Layer 4 of a small transformer language model trained on English Wikipedia (17 layers, counted from 0, width 64).
In attention head 1, each number of a token's query is one row of weights dot the token's vector x plus its bias. The head spreads its attention over the tokens so far by the softmax of query dot key.

Query weights of the head. A number n stands for n times 0.0056.
q0 (bias -0.135): -15 23 -23 18 3 23 10 -7 1 -64 -5 24 -3 -6 15 -15 -42 19 -15 -37 -31 20 14 -9 13 -36 -3 -6 18 38 3 -8 -10 -10 58 -19 40 2 -21 24 -35 -5 -21 40 -14 2 3 13 -2 4 -2 16 -10 -1 -64 -7 -49 9 19 -18 -18 17 -37 11
q1 (bias 0.212): 26 -3 76 -23 -44 -21 8 -3 30 22 29 -29 2 -4 26 -9 19 1 30 34 17 -62 -23 -6 -3 19 15 11 -34 -50 8 -15 -24 -11 -86 37 7 18 3 -27 14 -50 7 -21 -7 13 -1 -3 6 -11 5 -1 6 4 77 9 45 -30 -26 15 26 3 -1 -24
q2 (bias -0.320): -16 -12 -44 39 11 29 -44 5 20 -13 -29 31 8 -3 -7 12 -28 30 -24 -18 24 30 3 5 9 -80 -18 -39 53 42 13 -34 42 -9 77 -48 -45 -7 18 6 -32 29 32 16 0 -13 34 17 -24 22 -9 14 -10 -7 -17 -15 21 27 2 5 -3 -58 -1 -17
q3 (bias -0.076): -3 13 49 33 -27 -2 -13 41 -25 -20 19 1 -19 -19 -21 18 19 -4 -21 1 2 25 -21 -10 15 -31 3 -4 20 -13 13 -21 1 38 30 18 -9 -4 -6 -11 -20 -18 -10 -1 -10 -29 18 7 18 19 -10 13 -26 -1 -46 4 -13 -18 -21 -19 34 -12 -20 5
q4 (bias -0.257): -46 6 -7 22 23 53 48 9 13 -9 7 -1 -8 -9 10 0 -5 -25 -38 -10 -12 34 -12 6 -11 -18 -8 23 47 24 0 17 27 -18 81 -4 19 24 31 64 36 17 -21 0 6 -37 35 -15 -3 35 -10 29 -5 25 -71 -7 -21 21 -36 -23 26 29 -20 9
q5 (bias -0.003): -7 18 24 -20 19 -21 42 -20 -23 -1 -11 -38 -9 -58 -2 -1 3 -18 6 14 -39 20 -2 1 41 0 11 28 8 24 -32 -9 -29 -23 -53 12 44 -8 8 -13 -19 -11 4 -14 5 14 -13 -23 11 -48 -17 8 0 9 3 -12 -38 13 -11 9 -54 2 -1 13
q6 (bias 0.400): 13 -36 66 -20 10 16 21 41 -11 9 -13 -6 45 -15 26 -13 38 2 32 -29 -37 -22 18 -23 -6 48 -3 15 -28 -2 -25 -25 -21 50 -43 56 7 11 19 -35 -16 -33 7 31 16 68 -38 -49 32 15 -8 4 13 -2 27 5 3 -28 17 8 22 27 -59 -33
q7 (bias -0.153): 1 -18 5 -10 14 -14 -14 20 23 -47 4 11 14 2 9 -36 6 -40 -31 19 16 -13 9 -10 15 -41 17 7 8 45 -15 37 3 18 18 13 12 -4 13 34 -2 -21 -15 20 -5 6 7 -18 24 5 17 68 3 18 -23 41 11 30 -7 16 7 -8 -61 17
q8 (bias -0.282): -35 52 -1 13 34 21 -29 21 36 17 39 5 -16 48 -32 40 1 30 -46 17 -24 62 10 -9 16 6 16 2 61 13 23 14 48 21 28 -6 -11 -38 15 3 -14 28 -36 -22 17 -20 32 -17 -21 -2 -49 -8 -6 -5 -34 33 4 -21 -33 -33 16 -44 37 -36
q9 (bias -0.017): -1 -10 23 -14 -14 33 -26 19 3 19 -22 6 -25 -31 -5 40 40 53 -37 -28 25 11 -42 -16 35 47 34 27 -6 14 32 -48 2 -47 -12 30 3 4 -1 -14 2 -26 10 1 0 19 14 4 -13 24 4 -1 -1 -4 -37 5 37 -15 -2 6 32 16 -18 13
q10 (bias -0.024): -16 -40 42 12 20 20 0 -7 -48 -16 -41 -5 44 -62 -10 16 -1 10 -33 -32 -24 -4 -22 19 6 -42 28 -14 -28 12 56 10 43 1 3 -4 16 18 -39 11 -5 38 49 -36 -4 -51 6 -3 -43 -11 -26 -9 10 2 21 -43 2 9 -9 -6 -2 -3 0 28
q11 (bias 0.292): -8 -16 -25 4 5 -39 5 5 -21 -14 -8 28 -1 0 -6 -3 -7 -14 22 35 -26 -7 -17 31 15 19 22 -33 -7 23 -31 49 5 10 -20 -15 -3 -6 -55 -32 -25 12 10 59 54 62 -78 -29 3 14 -34 62 -7 -21 1 43 -14 -43 34 2 11 35 -5 14
q12 (bias 0.127): -12 -16 -48 12 -18 12 60 16 -32 0 -2 -4 11 8 27 9 -23 1 25 16 28 -14 25 -18 29 11 24 6 3 -1 9 12 -42 -12 66 33 6 -19 19 -26 -17 1 -23 61 33 -2 -25 -38 42 54 19 -11 21 -27 33 -4 -48 -35 -36 -14 22 13 24 -28
q13 (bias 0.164): 23 -19 56 -28 6 -33 15 59 31 -29 -21 -17 10 -24 27 -37 14 -33 13 22 8 0 13 -12 -19 4 -54 -33 -37 -23 10 -32 -7 22 -73 3 21 15 -16 17 40 -32 -23 -11 -28 -10 14 -23 47 -7 58 23 21 22 35 -14 -11 20 36 34 -13 37 -13 -17
q14 (bias 0.321): 40 -19 41 -34 -9 9 51 -18 -14 16 29 -54 -45 9 46 -13 26 -3 -10 -2 -16 -41 8 27 -33 -20 -41 -16 26 23 -43 -14 -4 22 -29 -5 26 -21 36 -19 -11 14 -8 10 1 4 -2 45 43 -40 19 29 13 -17 -26 12 13 -59 24 21 25 -19 -5 -8
q15 (bias -0.095): 14 23 9 -24 -19 19 40 27 -31 4 -36 29 32 -47 -9 -1 43 -11 3 10 -21 11 -15 6 -6 -16 28 52 -31 -47 27 -8 31 -22 0 17 -23 30 1 -3 3 8 10 21 18 -25 2 48 -20 9 -7 -31 6 5 17 12 1 -30 -27 -58 -41 27 -23 -15
q16 (bias -0.023): -11 -52 58 11 3 -12 -24 -40 1 13 17 13 -29 -17 -10 29 -20 -20 -55 -18 28 28 25 -21 -56 0 13 -36 30 20 16 25 47 -20 -7 -38 33 -23 23 -14 -15 -47 14 4 37 -21 27 20 17 17 17 -34 -19 -23 -2 -19 -31 -3 16 28 53 -1 7 -14
q17 (bias -0.314): -1 5 -33 -31 21 44 17 22 -25 -18 -21 6 -34 42 8 -5 -10 30 -39 6 34 -4 -7 55 -10 -29 -32 52 18 59 -12 -12 -6 -6 11 -31 -18 -35 46 30 7 11 25 1 5 -54 14 17 54 -24 23 -12 -10 23 -27 21 -1 -61 -12 -28 -27 -17 47 23
q18 (bias -0.208): 41 -3 -44 59 -9 4 -7 21 -10 24 3 -51 -8 27 8 25 -23 50 4 -48 24 4 -27 50 -4 6 -5 -7 -44 14 -7 -8 19 12 26 1 81 -1 19 25 -15 13 -41 41 16 -11 5 27 -24 12 -47 28 20 35 19 1 5 70 2 42 11 -41 5 35
q19 (bias -0.068): 6 -1 -12 -4 22 34 -20 -45 6 51 1 44 62 -2 -2 -4 7 -14 -9 9 23 15 8 3 -23 -21 48 12 -93 -29 -7 -22 -3 32 11 -15 57 -7 -12 11 -7 -37 -44 21 30 11 1 30 10 -1 12 -58 -22 9 -4 12 -31 -13 21 -34 -3 3 -19 11
q20 (bias 0.010): -4 34 48 23 35 69 49 -1 9 30 37 -1 -16 35 62 -17 57 6 -3 23 -46 7 -60 -9 40 25 -4 -57 23 15 -16 92 -39 -3 49 8 0 26 -3 -17 11 -32 -31 -42 3 8 -44 7 -31 -10 -51 -19 29 -9 17 -5 -19 -12 33 1 -12 20 70 28
q21 (bias -0.075): 9 -35 1 -42 18 -25 26 -9 -11 -34 6 -7 1 61 14 0 -49 44 24 41 20 37 -2 26 -25 45 20 4 63 -7 -29 10 28 -20 19 -55 44 6 -26 11 -6 16 -33 -12 8 9 16 31 5 8 6 -18 -17 -50 47 -42 39 -27 -24 -9 -45 18 -61 37
q22 (bias 0.058): 1 -21 -10 -48 33 14 -6 4 -49 14 -29 -15 -14 29 -25 39 -32 24 -30 -8 46 13 -33 -21 -12 14 -45 3 -27 -26 -20 2 -35 35 -16 62 30 24 -38 -39 -1 -4 -1 -16 34 -22 -76 -9 -12 -8 -17 -44 -24 -11 -11 4 -30 15 -20 44 5 -30 15 -48
q23 (bias 0.102): 40 73 57 16 -27 8 -7 8 -5 -29 -8 -30 21 28 -1 0 -15 -15 3 16 -42 -51 -32 36 -59 -12 44 2 -13 5 42 -13 -23 8 23 2 -30 -53 -36 -27 -56 -32 4 -39 14 -7 25 -36 -32 62 29 -40 -26 -51 -9 -11 63 34 17 -19 50 15 10 16
q24 (bias 0.119): 3 55 47 16 63 42 13 1 -6 6 -14 22 12 17 -10 -29 -1 -41 63 -24 -15 -9 7 48 -16 19 -53 14 -12 -27 -4 4 45 -15 -68 32 -10 -25 1 -13 -33 -41 -16 61 7 -30 41 -23 17 22 -47 2 27 -27 4 -21 -47 -6 -47 18 -8 25 -22 5
q25 (bias 0.097): -37 -4 -11 66 1 35 37 19 30 30 -13 25 28 -20 34 -22 -69 -14 -19 3 10 -7 13 -28 41 58 -29 37 -12 25 18 4 10 27 -8 -1 9 -24 -4 14 -50 -35 43 -49 6 46 -28 10 46 18 12 -25 1 -34 -31 -24 27 -13 12 -15 22 13 1 34
q26 (bias 0.092): -33 -13 33 40 61 -30 -12 -40 8 -29 -4 -28 -5 15 9 -23 -22 -3 -40 2 10 27 -52 45 27 -13 45 50 -6 -40 15 -22 -13 3 67 19 0 -31 -1 12 41 35 -17 15 -14 -19 23 14 34 58 -13 -28 -6 25 -18 2 14 -32 48 13 -30 15 32 -16
q27 (bias 0.087): 46 18 48 44 1 32 -20 -12 -14 13 -8 55 -15 -19 52 9 44 -8 13 -3 15 50 48 -25 28 -31 13 4 54 14 25 -14 -33 49 -9 -5 16 17 -14 15 -2 1 31 24 61 -6 -8 -52 3 0 -1 40 23 -13 18 -62 33 -4 -29 58 -63 -8 5 -11
q28 (bias 0.128): -45 -15 -10 -46 12 14 35 -16 -5 -13 -61 19 36 16 -23 -12 -24 18 30 -33 47 -32 -5 -32 64 -13 -13 -16 -12 -43 33 -14 -4 -20 16 -48 0 2 10 -5 -22 -9 11 3 61 9 7 -6 1 4 -38 61 -34 -18 -1 43 1 29 38 4 -13 -62 -1 -11
q29 (bias -0.134): 10 37 -15 -59 13 -11 -7 -9 40 -44 -5 -29 -6 -13 18 -25 -9 22 -62 -52 1 -19 18 13 34 -43 -13 95 53 -14 -17 59 -23 53 1 -21 3 2 -7 12 -79 -2 24 -7 25 36 46 -11 4 -20 9 -24 41 17 -4 3 -13 -7 -15 34 2 24 -29 -32
q30 (bias 0.042): 4 -24 33 23 -25 36 -26 -8 -39 -32 44 -16 8 1 19 -9 8 -3 53 27 6 9 3 54 5 -14 1 -3 18 -21 38 37 -9 -7 -16 -8 28 -7 -81 -45 -21 51 -22 -7 20 -17 -19 -9 19 -16 56 -33 33 37 22 -14 -11 -3 60 -12 17 6 -16 -38
q31 (bias 0.091): -13 37 -15 5 13 28 8 -31 -67 9 31 -22 -1 21 10 20 -46 -5 -31 13 -13 11 17 9 -6 -21 8 3 14 20 12 -41 -25 -16 -17 5 56 54 38 -43 20 -43 15 -12 -46 -8 -36 -21 28 17 -14 68 56 27 5 -1 -2 -21 -11 -26 20 26 -22 -16

Each question shows a short text with each token's key, already scaled and adjusted for position as the last token sees it. A number n stands for n times 0.014.

Then comes the last token's vector x. A number n stands for n times 0.041.

0 "ay": 3 -32 7 6 5 45 22 -24 -27 11 10 38 1 24 27 -10 -40 -5 -1 63 -35 41 4 -24 -3 -3 -2 10 -16 22 2 -27
1 " with": 18 -17 -12 24 -3 39 9 -20 -10 0 9 54 11 15 22 -26 -82 -8 2 31 -8 2 19 -28 -12 -26 28 -7 3 -18 3 5
2 " his": 21 13 -16 30 -5 28 17 -13 -32 13 3 22 11 27 39 -12 -65 -23 18 29 -31 15 7 -50 10 -24 28 7 2 -2 7 -5
3 " family": 4 43 -32 24 -15 32 40 -13 -15 24 -9 30 -1 16 22 -4 -53 -17 3 34 -56 10 6 -23 3 -35 21 19 -23 25 -2 8
4 ";": -3 11 -5 -15 -4 9 21 -5 -10 8 -6 36 16 25 36 -17 -54 -25 -13 44 -26 14 16 -23 -7 -16 32 -3 4 6 5 -13
x: -29 15 -11 -3 4 -7 3 -27 -31 5 16 -14 -6 -13 -21 -6 12 -26 -1 33 -18 -37 -34 -2 13 -30 -52 -18 56 -77 -2 35 -6 10 -18 -16 12 -12 -11 -18 24 52 3 25 -9 -4 0 -5 -14 5 -1 28 5 -39 -58 -5 23 -1 30 0 -4 24 7 -33
Which token does the last token look at most? 1 " with"

0 " that": -13 -28 27 18 -5 17 0 -22 -9 17 -1 33 -1 28 35 -20 -53 -13 -9 38 -29 4 27 -34 30 -17 29 -5 -5 11 17 -5
1 ",": 19 -26 -10 18 -12 10 22 -22 17 2 4 31 21 11 39 -26 -64 -8 -19 43 -28 8 33 -21 7 -11 36 -13 4 10 17 -2
2 " on": 24 9 -21 24 -6 35 30 -14 -18 3 -17 38 28 37 39 -27 -61 -3 9 44 -3 8 17 -37 6 -38 37 -1 1 -8 -7 -8
3 " the": 13 32 -30 9 -25 15 15 -20 -26 16 -7 33 32 28 53 -39 -71 -4 7 35 -10 1 10 -29 19 -18 45 0 -4 -1 14 -8
4 " in": -14 18 -37 3 -20 21 35 3 -23 3 -2 15 20 38 42 -41 -58 3 -10 35 -28 1 16 -42 4 -24 22 -3 -5 12 -19 6
x: 6 7 -18 10 0 35 -14 -12 -3 -9 -14 -10 9 8 -6 8 -12 -22 9 30 -42 -20 -30 -35 -1 -30 -64 -3 8 -13 7 -5 -3 -36 -3 25 -4 -33 -17 -22 47 42 -1 -9 -25 47 21 5 28 20 15 17 -6 -24 -45 40 36 -9 30 -7 -10 2 -28 -62
Which token does the last token look at most? 1 ","

0 "2": -1 -30 -1 10 -14 33 11 -11 -12 6 -3 26 14 14 12 -17 -42 -4 2 35 -18 17 9 -25 1 -25 26 -14 -3 11 -11 -20
1 "%": 7 -9 -13 3 5 31 -20 -31 -29 17 9 23 41 27 31 -20 -58 7 -5 40 -19 -8 21 -25 39 -23 11 -3 0 10 -2 -14
2 " of": 11 7 -10 12 -10 16 11 -26 -13 5 15 37 7 17 15 -31 -51 -8 -9 25 -24 -8 23 -34 12 -19 37 -8 9 -10 -16 8
3 " the": 19 32 -24 2 -23 17 16 -24 -33 12 -4 30 21 29 36 -44 -63 -2 5 36 -5 -7 13 -27 26 -26 45 19 2 2 8 -11
4 " new": -17 27 -33 -3 -20 3 31 -9 -41 16 -16 31 -15 36 31 -22 -62 -1 29 22 -3 20 9 -16 13 -20 19 18 -8 -8 -12 -12
x: 5 -7 -29 -12 14 -18 -29 -18 -46 10 -17 1 31 -2 -21 -43 -3 -5 18 30 -4 -24 -14 -2 -22 14 -36 11 6 -28 -26 -4 -4 -45 -29 28 -25 0 14 -11 -7 23 -66 -26 -24 -8 13 14 7 14 -52 3 10 -29 -52 3 12 -23 11 16 -62 26 -17 -15
Which two tokens does the last token look at most, in order? 4 " new", 3 " the"

0 "ber": 11 -39 20 25 -3 39 16 -28 -11 -9 -5 36 30 21 12 -16 -61 24 1 49 3 -4 0 3 9 -27 3 8 -6 14 -11 -42
1 "t": 47 -8 -4 46 -29 4 0 -26 -9 18 -1 38 23 21 23 8 -45 -3 -2 60 -16 17 14 -4 -7 -33 15 12 -19 12 -4 -23
2 " |": 19 0 -14 -18 -2 28 22 -15 -19 -4 5 47 32 12 40 -37 -59 -4 -9 30 -10 4 15 -8 6 -27 36 -3 6 6 13 -13
3 " -": 15 22 -8 -12 -23 20 14 -25 -16 6 5 26 22 31 44 -32 -59 -13 9 37 -30 13 37 -19 15 -32 38 -13 8 1 14 -1
4 " |": -10 24 14 -23 -20 20 33 0 -29 -10 6 47 30 24 35 -37 -65 -6 1 34 -14 3 29 -13 3 -30 31 -9 6 11 12 -14
x: -17 -8 -17 1 2 28 37 -32 -15 21 27 -27 13 -25 -26 -29 -4 -25 22 20 -21 -19 -24 -26 10 -23 -17 18 39 -66 6 12 -6 -5 -19 14 23 -9 -31 -13 10 47 -3 -12 -11 9 10 0 -5 7 -1 33 -18 -27 -71 -11 -10 -26 53 15 9 38 -21 -26
Which two tokens does the last token look at most, in order? 2 " |", 3 " -"

0 " a": -7 -28 17 23 12 32 12 -31 -31 30 0 33 25 43 27 -40 -59 -11 10 26 -35 18 6 -35 19 -26 33 8 4 1 0 -4
1 " col": 28 -15 -17 31 -10 44 42 -30 -25 7 10 50 27 43 22 -36 -73 -4 13 61 -29 1 16 -24 -4 -46 23 13 -8 28 7 -9
2 "on": 21 31 -28 35 -20 2 18 -35 -1 7 1 18 57 24 19 -14 -63 -5 -10 57 -16 11 -6 -25 -4 -10 3 10 -15 13 -17 -15
3 "el": -21 42 -33 22 -18 31 37 -1 5 23 7 20 8 24 40 -13 -37 10 -4 50 -12 24 38 -41 -2 -44 7 14 -8 20 14 -14
4 " l": -51 23 -36 -8 -48 11 35 -27 -21 20 -19 32 33 27 49 -40 -57 -1 -2 54 -20 17 18 -43 11 -54 6 0 -24 36 -4 -36
x: -15 -35 -21 1 11 -34 -50 -17 -27 27 0 -35 4 8 10 -22 4 -38 -3 -20 -23 -50 23 -14 14 0 -24 14 12 -24 13 -32 11 -38 5 -9 44 0 -27 -42 56 17 -7 0 8 31 32 13 18 19 -17 50 5 -62 -9 1 5 6 9 9 -27 2 -8 -6
Which token does the last token look at most, and with what share of its attention? 0 " a", with about 60%

0 "y": 2 -46 8 25 2 30 21 -20 3 14 14 34 16 21 24 -16 -44 -16 8 69 -26 24 27 -17 18 -18 4 2 -7 4 2 -24
1 ".": 24 -16 -9 21 -11 20 -3 -20 -8 4 -11 34 24 14 37 -23 -65 -24 3 46 -30 20 24 -22 23 -36 32 -23 17 9 16 -19
2 " D": 37 22 -35 25 -33 44 30 -25 -43 13 -19 22 44 18 33 -37 -78 2 4 75 -20 1 27 -19 -2 -32 12 5 1 15 0 -28
3 "uring": -6 11 -23 2 -6 39 28 -4 -20 2 16 33 33 35 27 -26 -64 -11 -4 28 -27 13 27 -29 2 -21 21 9 7 -5 -16 -10
4 " the": -18 29 -28 -11 -28 13 21 -17 -34 8 -12 37 28 33 46 -43 -66 -1 4 32 -3 0 9 -40 16 -25 51 9 -2 0 12 -8
x: 6 -22 -19 3 -31 11 8 -35 15 -2 -33 -12 24 18 11 -27 16 -32 23 10 -13 -33 2 -27 -2 -19 -36 -2 14 -20 -15 -6 -28 -11 -8 54 4 -34 -8 -12 -4 68 -9 -14 -46 -7 24 -4 7 -6 -10 25 9 -57 -72 -3 36 -2 21 27 -15 0 9 -9
Which token does the last token look at most, and with what share of its attention? 4 " the", with about 60%

0 "aw": 2 -30 1 -4 -2 15 -5 -36 -36 41 -1 25 15 21 21 -12 -25 -6 8 49 -27 9 -7 -31 13 -12 3 -1 -2 -8 -10 -33
1 " att": 45 -17 -8 55 -6 35 36 -40 -37 39 -22 47 19 39 19 -13 -57 11 2 46 -16 0 11 -17 -14 -46 17 43 -26 35 -12 -23
2 "em": 41 43 -25 28 -33 18 22 -19 0 28 3 29 48 2 38 -53 -44 5 -4 46 -15 21 -11 -16 -19 -20 18 4 -4 -2 7 -23
3 "p": 3 59 -25 3 -37 -10 10 -27 -34 1 -1 17 13 27 25 -23 -20 5 -3 42 -9 29 15 -16 9 -42 11 7 -12 2 -2 -31
4 "ts": -13 9 5 0 -22 0 3 -38 -20 -1 1 16 8 41 20 -2 -28 -33 -3 30 -4 5 13 -48 14 -34 14 15 -21 -6 -13 -35
x: -6 -5 17 11 -17 -22 10 -29 -16 15 6 12 -11 12 -17 -28 3 -3 27 -39 -29 -42 26 6 5 -25 -5 -65 6 -4 -4 -24 -15 -12 -14 -16 5 -18 -6 -32 18 -11 -16 54 -46 60 16 -13 -31 0 -41 -8 10 -45 -33 -12 -10 -57 29 6 -21 -7 -1 -7
Which two tokens does the last token look at most, in order? 2 "em", 3 "p"

0 " |": -10 -22 -27 2 16 26 23 -27 -29 5 18 45 34 23 33 -44 -64 -3 4 34 -9 -6 22 -21 5 -31 28 -7 10 10 12 -11
1 " Ab": 26 -18 -7 23 -8 42 43 -28 -33 5 13 26 29 34 41 -48 -65 -2 25 63 -31 7 20 -31 14 -20 -12 -8 10 23 1 -23
2 "n": 23 32 -19 21 -18 19 34 -20 -6 16 6 15 -1 35 9 -15 -50 -6 -14 63 -21 23 15 -31 11 -28 2 16 -25 -18 2 -25
3 "er": -1 42 -19 2 -21 15 36 -21 -16 15 4 24 15 13 -1 -32 -63 -16 2 61 4 4 5 0 8 -19 3 20 -26 14 8 -14
4 " |": -10 19 5 -18 -17 26 32 -3 -23 -10 3 46 32 20 41 -39 -63 -9 -3 37 -10 2 18 -14 9 -30 31 0 6 10 12 -11
x: -18 3 -13 1 -6 21 27 -35 -5 36 28 -22 -3 -12 -33 -37 -5 -31 16 20 -18 -16 -35 -20 16 -31 -13 1 42 -64 3 7 -8 -14 -18 11 16 -9 -26 -6 11 50 3 -11 -10 9 8 4 -6 7 -1 45 -14 -25 -67 -15 5 -34 54 20 5 29 -22 -25
Which token does the last token look at most, and with what share of its attention? 0 " |", with about 60%

0 " C": -3 -32 2 47 -3 48 7 -46 -37 14 -2 38 36 10 29 -42 -71 -1 0 73 -31 -5 12 -3 7 -30 17 -5 -17 5 -4 -18
1 "ec": 43 -21 -19 22 -11 39 24 -30 -26 33 12 28 62 39 21 -48 -49 -11 9 63 -42 14 24 -12 15 -54 19 28 -35 -1 4 -29
2 "il": 35 39 -21 24 -9 28 48 -19 -4 27 -1 25 58 12 49 -16 -29 22 -10 55 -13 22 6 -41 6 -31 18 14 -23 8 -6 -16
3 "ia": 10 26 -30 21 -18 16 42 -17 -14 12 24 15 14 25 17 -44 -36 -23 10 49 -38 2 22 -2 17 -15 16 -7 -5 5 -1 -6
4 " or": -6 12 -35 -11 -16 0 17 -24 -11 -8 8 23 7 34 32 -38 -60 12 -16 36 -34 6 33 -14 34 -16 14 -25 4 -10 -10 -20
x: -15 23 -13 22 -3 17 12 -11 6 7 -9 -40 -14 2 -14 -15 -25 -6 -9 41 -16 -53 -21 -26 11 4 -71 13 17 -31 0 -2 10 11 -21 -1 17 -41 17 -46 19 27 -17 2 -7 0 60 -13 10 10 21 26 -18 -49 -27 -13 12 -18 33 25 -48 24 -16 -8
Which token does the last token look at most, and with what share of its attention? 4 " or", with about 90%

0 " and": -18 -18 15 23 0 9 5 -16 -14 -4 5 29 11 10 44 -36 -48 0 -15 30 -37 0 27 -26 26 -16 29 -15 0 -14 -3 1
1 " mov": 50 -13 -10 45 -6 35 37 -34 -23 24 -11 36 39 41 40 -18 -53 -5 6 67 -17 34 17 -21 5 -28 21 4 -18 20 -4 -42
2 "es": 29 22 -1 40 -18 19 11 -38 -13 39 -4 10 12 46 18 -16 -28 -32 -9 43 -40 5 2 -30 6 -35 29 32 -22 -2 -7 -27
3 " out": 10 28 -23 5 -19 27 21 3 -23 6 -4 30 14 49 25 -45 -52 -8 8 31 -4 36 18 -38 -1 -16 8 13 0 3 -20 -26
4 " with": -17 21 -27 -14 -34 22 22 -13 -11 2 -1 53 9 22 24 -22 -80 -9 2 30 -9 3 21 -27 -14 -27 34 0 -1 -18 1 -1
x: -2 3 -31 11 11 30 12 15 -7 28 -11 -4 19 0 -9 -6 -25 -52 -20 41 -36 -14 -6 -12 12 -14 -37 -11 37 -57 -10 3 -24 -10 -15 13 -13 -31 3 -15 27 62 -19 -12 -25 22 25 -22 15 10 -30 16 -15 -50 -30 26 23 -11 20 8 -14 6 -47 -37
Which token does the last token look at most? 0 " and"

0 "u": 19 -32 19 27 -7 14 21 -10 -19 24 13 16 -4 0 23 -40 -18 -4 9 52 -9 13 -8 5 2 -19 6 -13 -10 11 -2 -13
1 "ated": 7 -22 -8 5 -24 22 8 -20 -31 7 3 24 25 19 32 -39 -46 -2 -10 23 -27 6 15 -25 15 -31 26 3 0 -5 -5 -23
2 " from": 23 -4 -18 19 -12 27 22 -13 -25 5 -1 34 25 18 40 -25 -58 -5 -10 32 -20 -9 19 -50 -1 -26 33 8 3 1 -3 4
3 " there": -2 18 -29 41 -16 19 9 -6 -41 6 -14 21 23 47 32 -12 -55 7 -13 49 -45 -1 -8 -28 25 -35 -6 2 1 44 -10 -22
4 " in": -13 19 -38 1 -23 21 33 0 -24 2 -1 14 18 40 40 -46 -61 6 -10 33 -24 -5 14 -45 2 -27 22 -1 -3 12 -18 5
x: 4 6 -18 9 -1 36 -10 -12 -9 -15 -27 -8 9 8 -12 0 -15 -24 10 28 -38 -17 -31 -35 3 -27 -62 2 6 -7 4 -8 -5 -38 -4 26 5 -29 -12 -16 44 51 -6 -8 -21 47 23 6 30 22 25 24 -5 -29 -42 41 35 -7 27 0 -9 10 -28 -57
Which token does the last token look at most, and with what share of its attention? 2 " from", with about 40%

0 "ed": -1 -20 7 21 -1 32 20 -15 -20 17 11 35 22 24 34 -28 -54 3 -8 40 -18 15 7 -39 2 -34 19 14 -5 -3 -4 -28
1 " to": 26 -23 10 47 -10 28 12 -27 -10 11 -3 36 22 24 29 -32 -74 2 3 32 -15 -10 9 -27 10 -24 28 -13 -11 -7 -4 1
2 " pr": 19 23 -22 32 -21 15 23 -45 -30 8 -6 38 19 7 44 -24 -58 -2 -10 63 -14 4 9 -29 9 -13 22 -2 -32 1 9 -22
3 "is": -15 37 -19 0 -21 24 22 -10 -15 8 22 35 22 10 16 -17 -56 -10 -3 69 -38 10 16 -28 22 -1 16 2 -10 13 2 -11
4 "on": -39 17 -26 -6 -20 -10 29 -23 -5 10 -16 37 23 12 19 -13 -64 2 -16 65 -11 4 6 -40 -12 -10 2 17 -7 10 -12 -12
x: -3 37 -4 -25 -9 -21 -6 -43 -34 49 -9 29 45 0 -18 -16 -14 -41 -12 21 1 -53 -3 5 -10 9 -24 -25 21 -32 -25 -16 -25 14 -35 3 7 -17 -4 -36 0 -5 26 -15 -22 34 -2 -14 14 4 18 5 9 -39 -35 29 41 -2 42 52 -15 12 8 -20
Which two tokens does the last token look at most, in order? 4 "on", 3 "is"

0 " three": -12 -19 15 25 6 31 28 -13 -36 18 17 36 22 41 17 -31 -59 -20 1 40 -37 17 20 -21 21 -10 46 7 -9 3 0 -32
1 " most": 16 -12 -19 26 -2 33 19 -29 -23 23 10 39 35 33 20 -40 -62 1 6 28 -13 15 22 -21 20 -8 25 -11 -22 5 6 -12
2 " pop": 26 16 -42 29 -15 20 23 -30 -24 27 11 33 15 50 23 -33 -45 -7 15 52 -32 -3 29 -14 15 -30 22 9 -20 -24 7 -10
3 "ular": 3 9 -20 19 -22 5 30 -14 -24 14 3 9 19 44 41 -30 -34 7 -10 22 -13 11 17 -34 12 -24 34 -7 -12 5 2 -31
4 " m": -43 25 -49 -15 -44 -3 38 -25 -38 10 -4 29 26 26 39 -36 -57 -8 -6 63 -29 11 11 -14 -2 -29 21 11 -30 20 -10 -29
x: 16 -4 -4 6 20 -43 -34 2 -28 20 -13 -28 61 13 2 -6 -5 -8 -17 -19 -25 -59 11 -5 24 -36 -51 7 15 -32 -18 -13 -2 -11 -1 3 17 -19 -21 -45 33 3 -28 -15 -36 -6 16 33 -3 29 7 64 6 -28 -28 -25 15 -3 35 -5 -18 -5 -8 -6
Which two tokens does the last token look at most, in order? 0 " three", 2 " pop"

0 "%": -7 -9 -7 10 22 24 -20 -28 -26 16 13 22 40 34 30 -19 -57 -1 -1 41 -16 -9 28 -26 48 -24 15 3 -1 10 1 -10
1 " were": 10 -27 -19 15 -9 25 18 -14 -21 13 24 27 32 27 8 -44 -76 -19 -6 13 -11 -9 13 -30 18 -24 19 11 0 2 15 -4
2 " n": 49 26 -43 1 -39 20 13 -41 -25 20 -8 38 1 28 1 -45 -53 1 -10 60 -6 3 31 -32 -4 -32 18 28 -19 -13 10 -26
3 "amed": 5 20 -33 17 -17 12 36 8 -17 10 10 21 17 36 30 -17 -67 -11 -1 34 -25 -11 2 -32 -1 -34 24 3 -7 8 14 -20
4 " John": -36 15 -35 -1 -30 17 44 1 -31 0 -17 20 36 24 37 -28 -56 5 12 62 -31 -3 -8 -31 -4 -13 -8 6 -1 30 -6 -9
x: -59 30 -2 15 16 7 -43 -10 -17 51 5 19 37 29 4 6 4 -36 21 52 -7 -15 0 -2 0 26 -25 -7 28 -7 -18 -27 -3 -21 -30 34 22 -1 -12 -11 -9 2 22 -30 14 22 6 27 -6 11 -7 7 18 -16 -47 24 68 -10 14 18 -19 26 -22 -34
Which token does the last token look at most? 2 " n"

0 ".": 0 -27 3 20 -1 25 -4 -21 -11 5 -3 38 26 13 38 -27 -67 -21 7 46 -30 15 28 -22 27 -33 25 -26 18 9 18 -17
1 " A": 24 -23 -6 32 -2 53 20 -30 -39 22 -14 29 36 38 38 -46 -57 -2 23 48 -33 17 16 -27 7 -37 18 4 7 -9 -6 -12
2 " t": 36 14 -37 41 -29 21 25 -44 -30 20 -14 28 17 42 32 -20 -73 -15 18 63 -25 13 15 -18 17 -41 22 0 -27 -2 -7 -12
3 "re": -14 49 -44 27 -31 23 34 -12 -15 20 -17 37 56 38 25 -38 -62 -1 4 68 -23 3 0 -17 6 -12 0 6 -12 44 -4 -37
4 "nd": -48 25 -25 -8 -41 -20 25 -20 -5 30 2 23 5 29 20 -26 -51 -4 -16 57 -14 9 20 -18 -6 -22 28 9 -14 5 9 -28
x: -4 12 0 6 -49 -10 -6 -64 -11 9 0 -6 -7 11 -25 -6 -12 -39 -1 15 -32 -59 26 -33 25 -48 -60 0 18 -28 -16 -36 -46 4 -17 7 0 -15 -27 -14 -2 -14 -4 -8 -14 30 -6 14 -11 -23 -22 21 33 -29 12 -12 18 -3 29 38 -1 30 3 8
Which token does the last token look at most? 3 "re"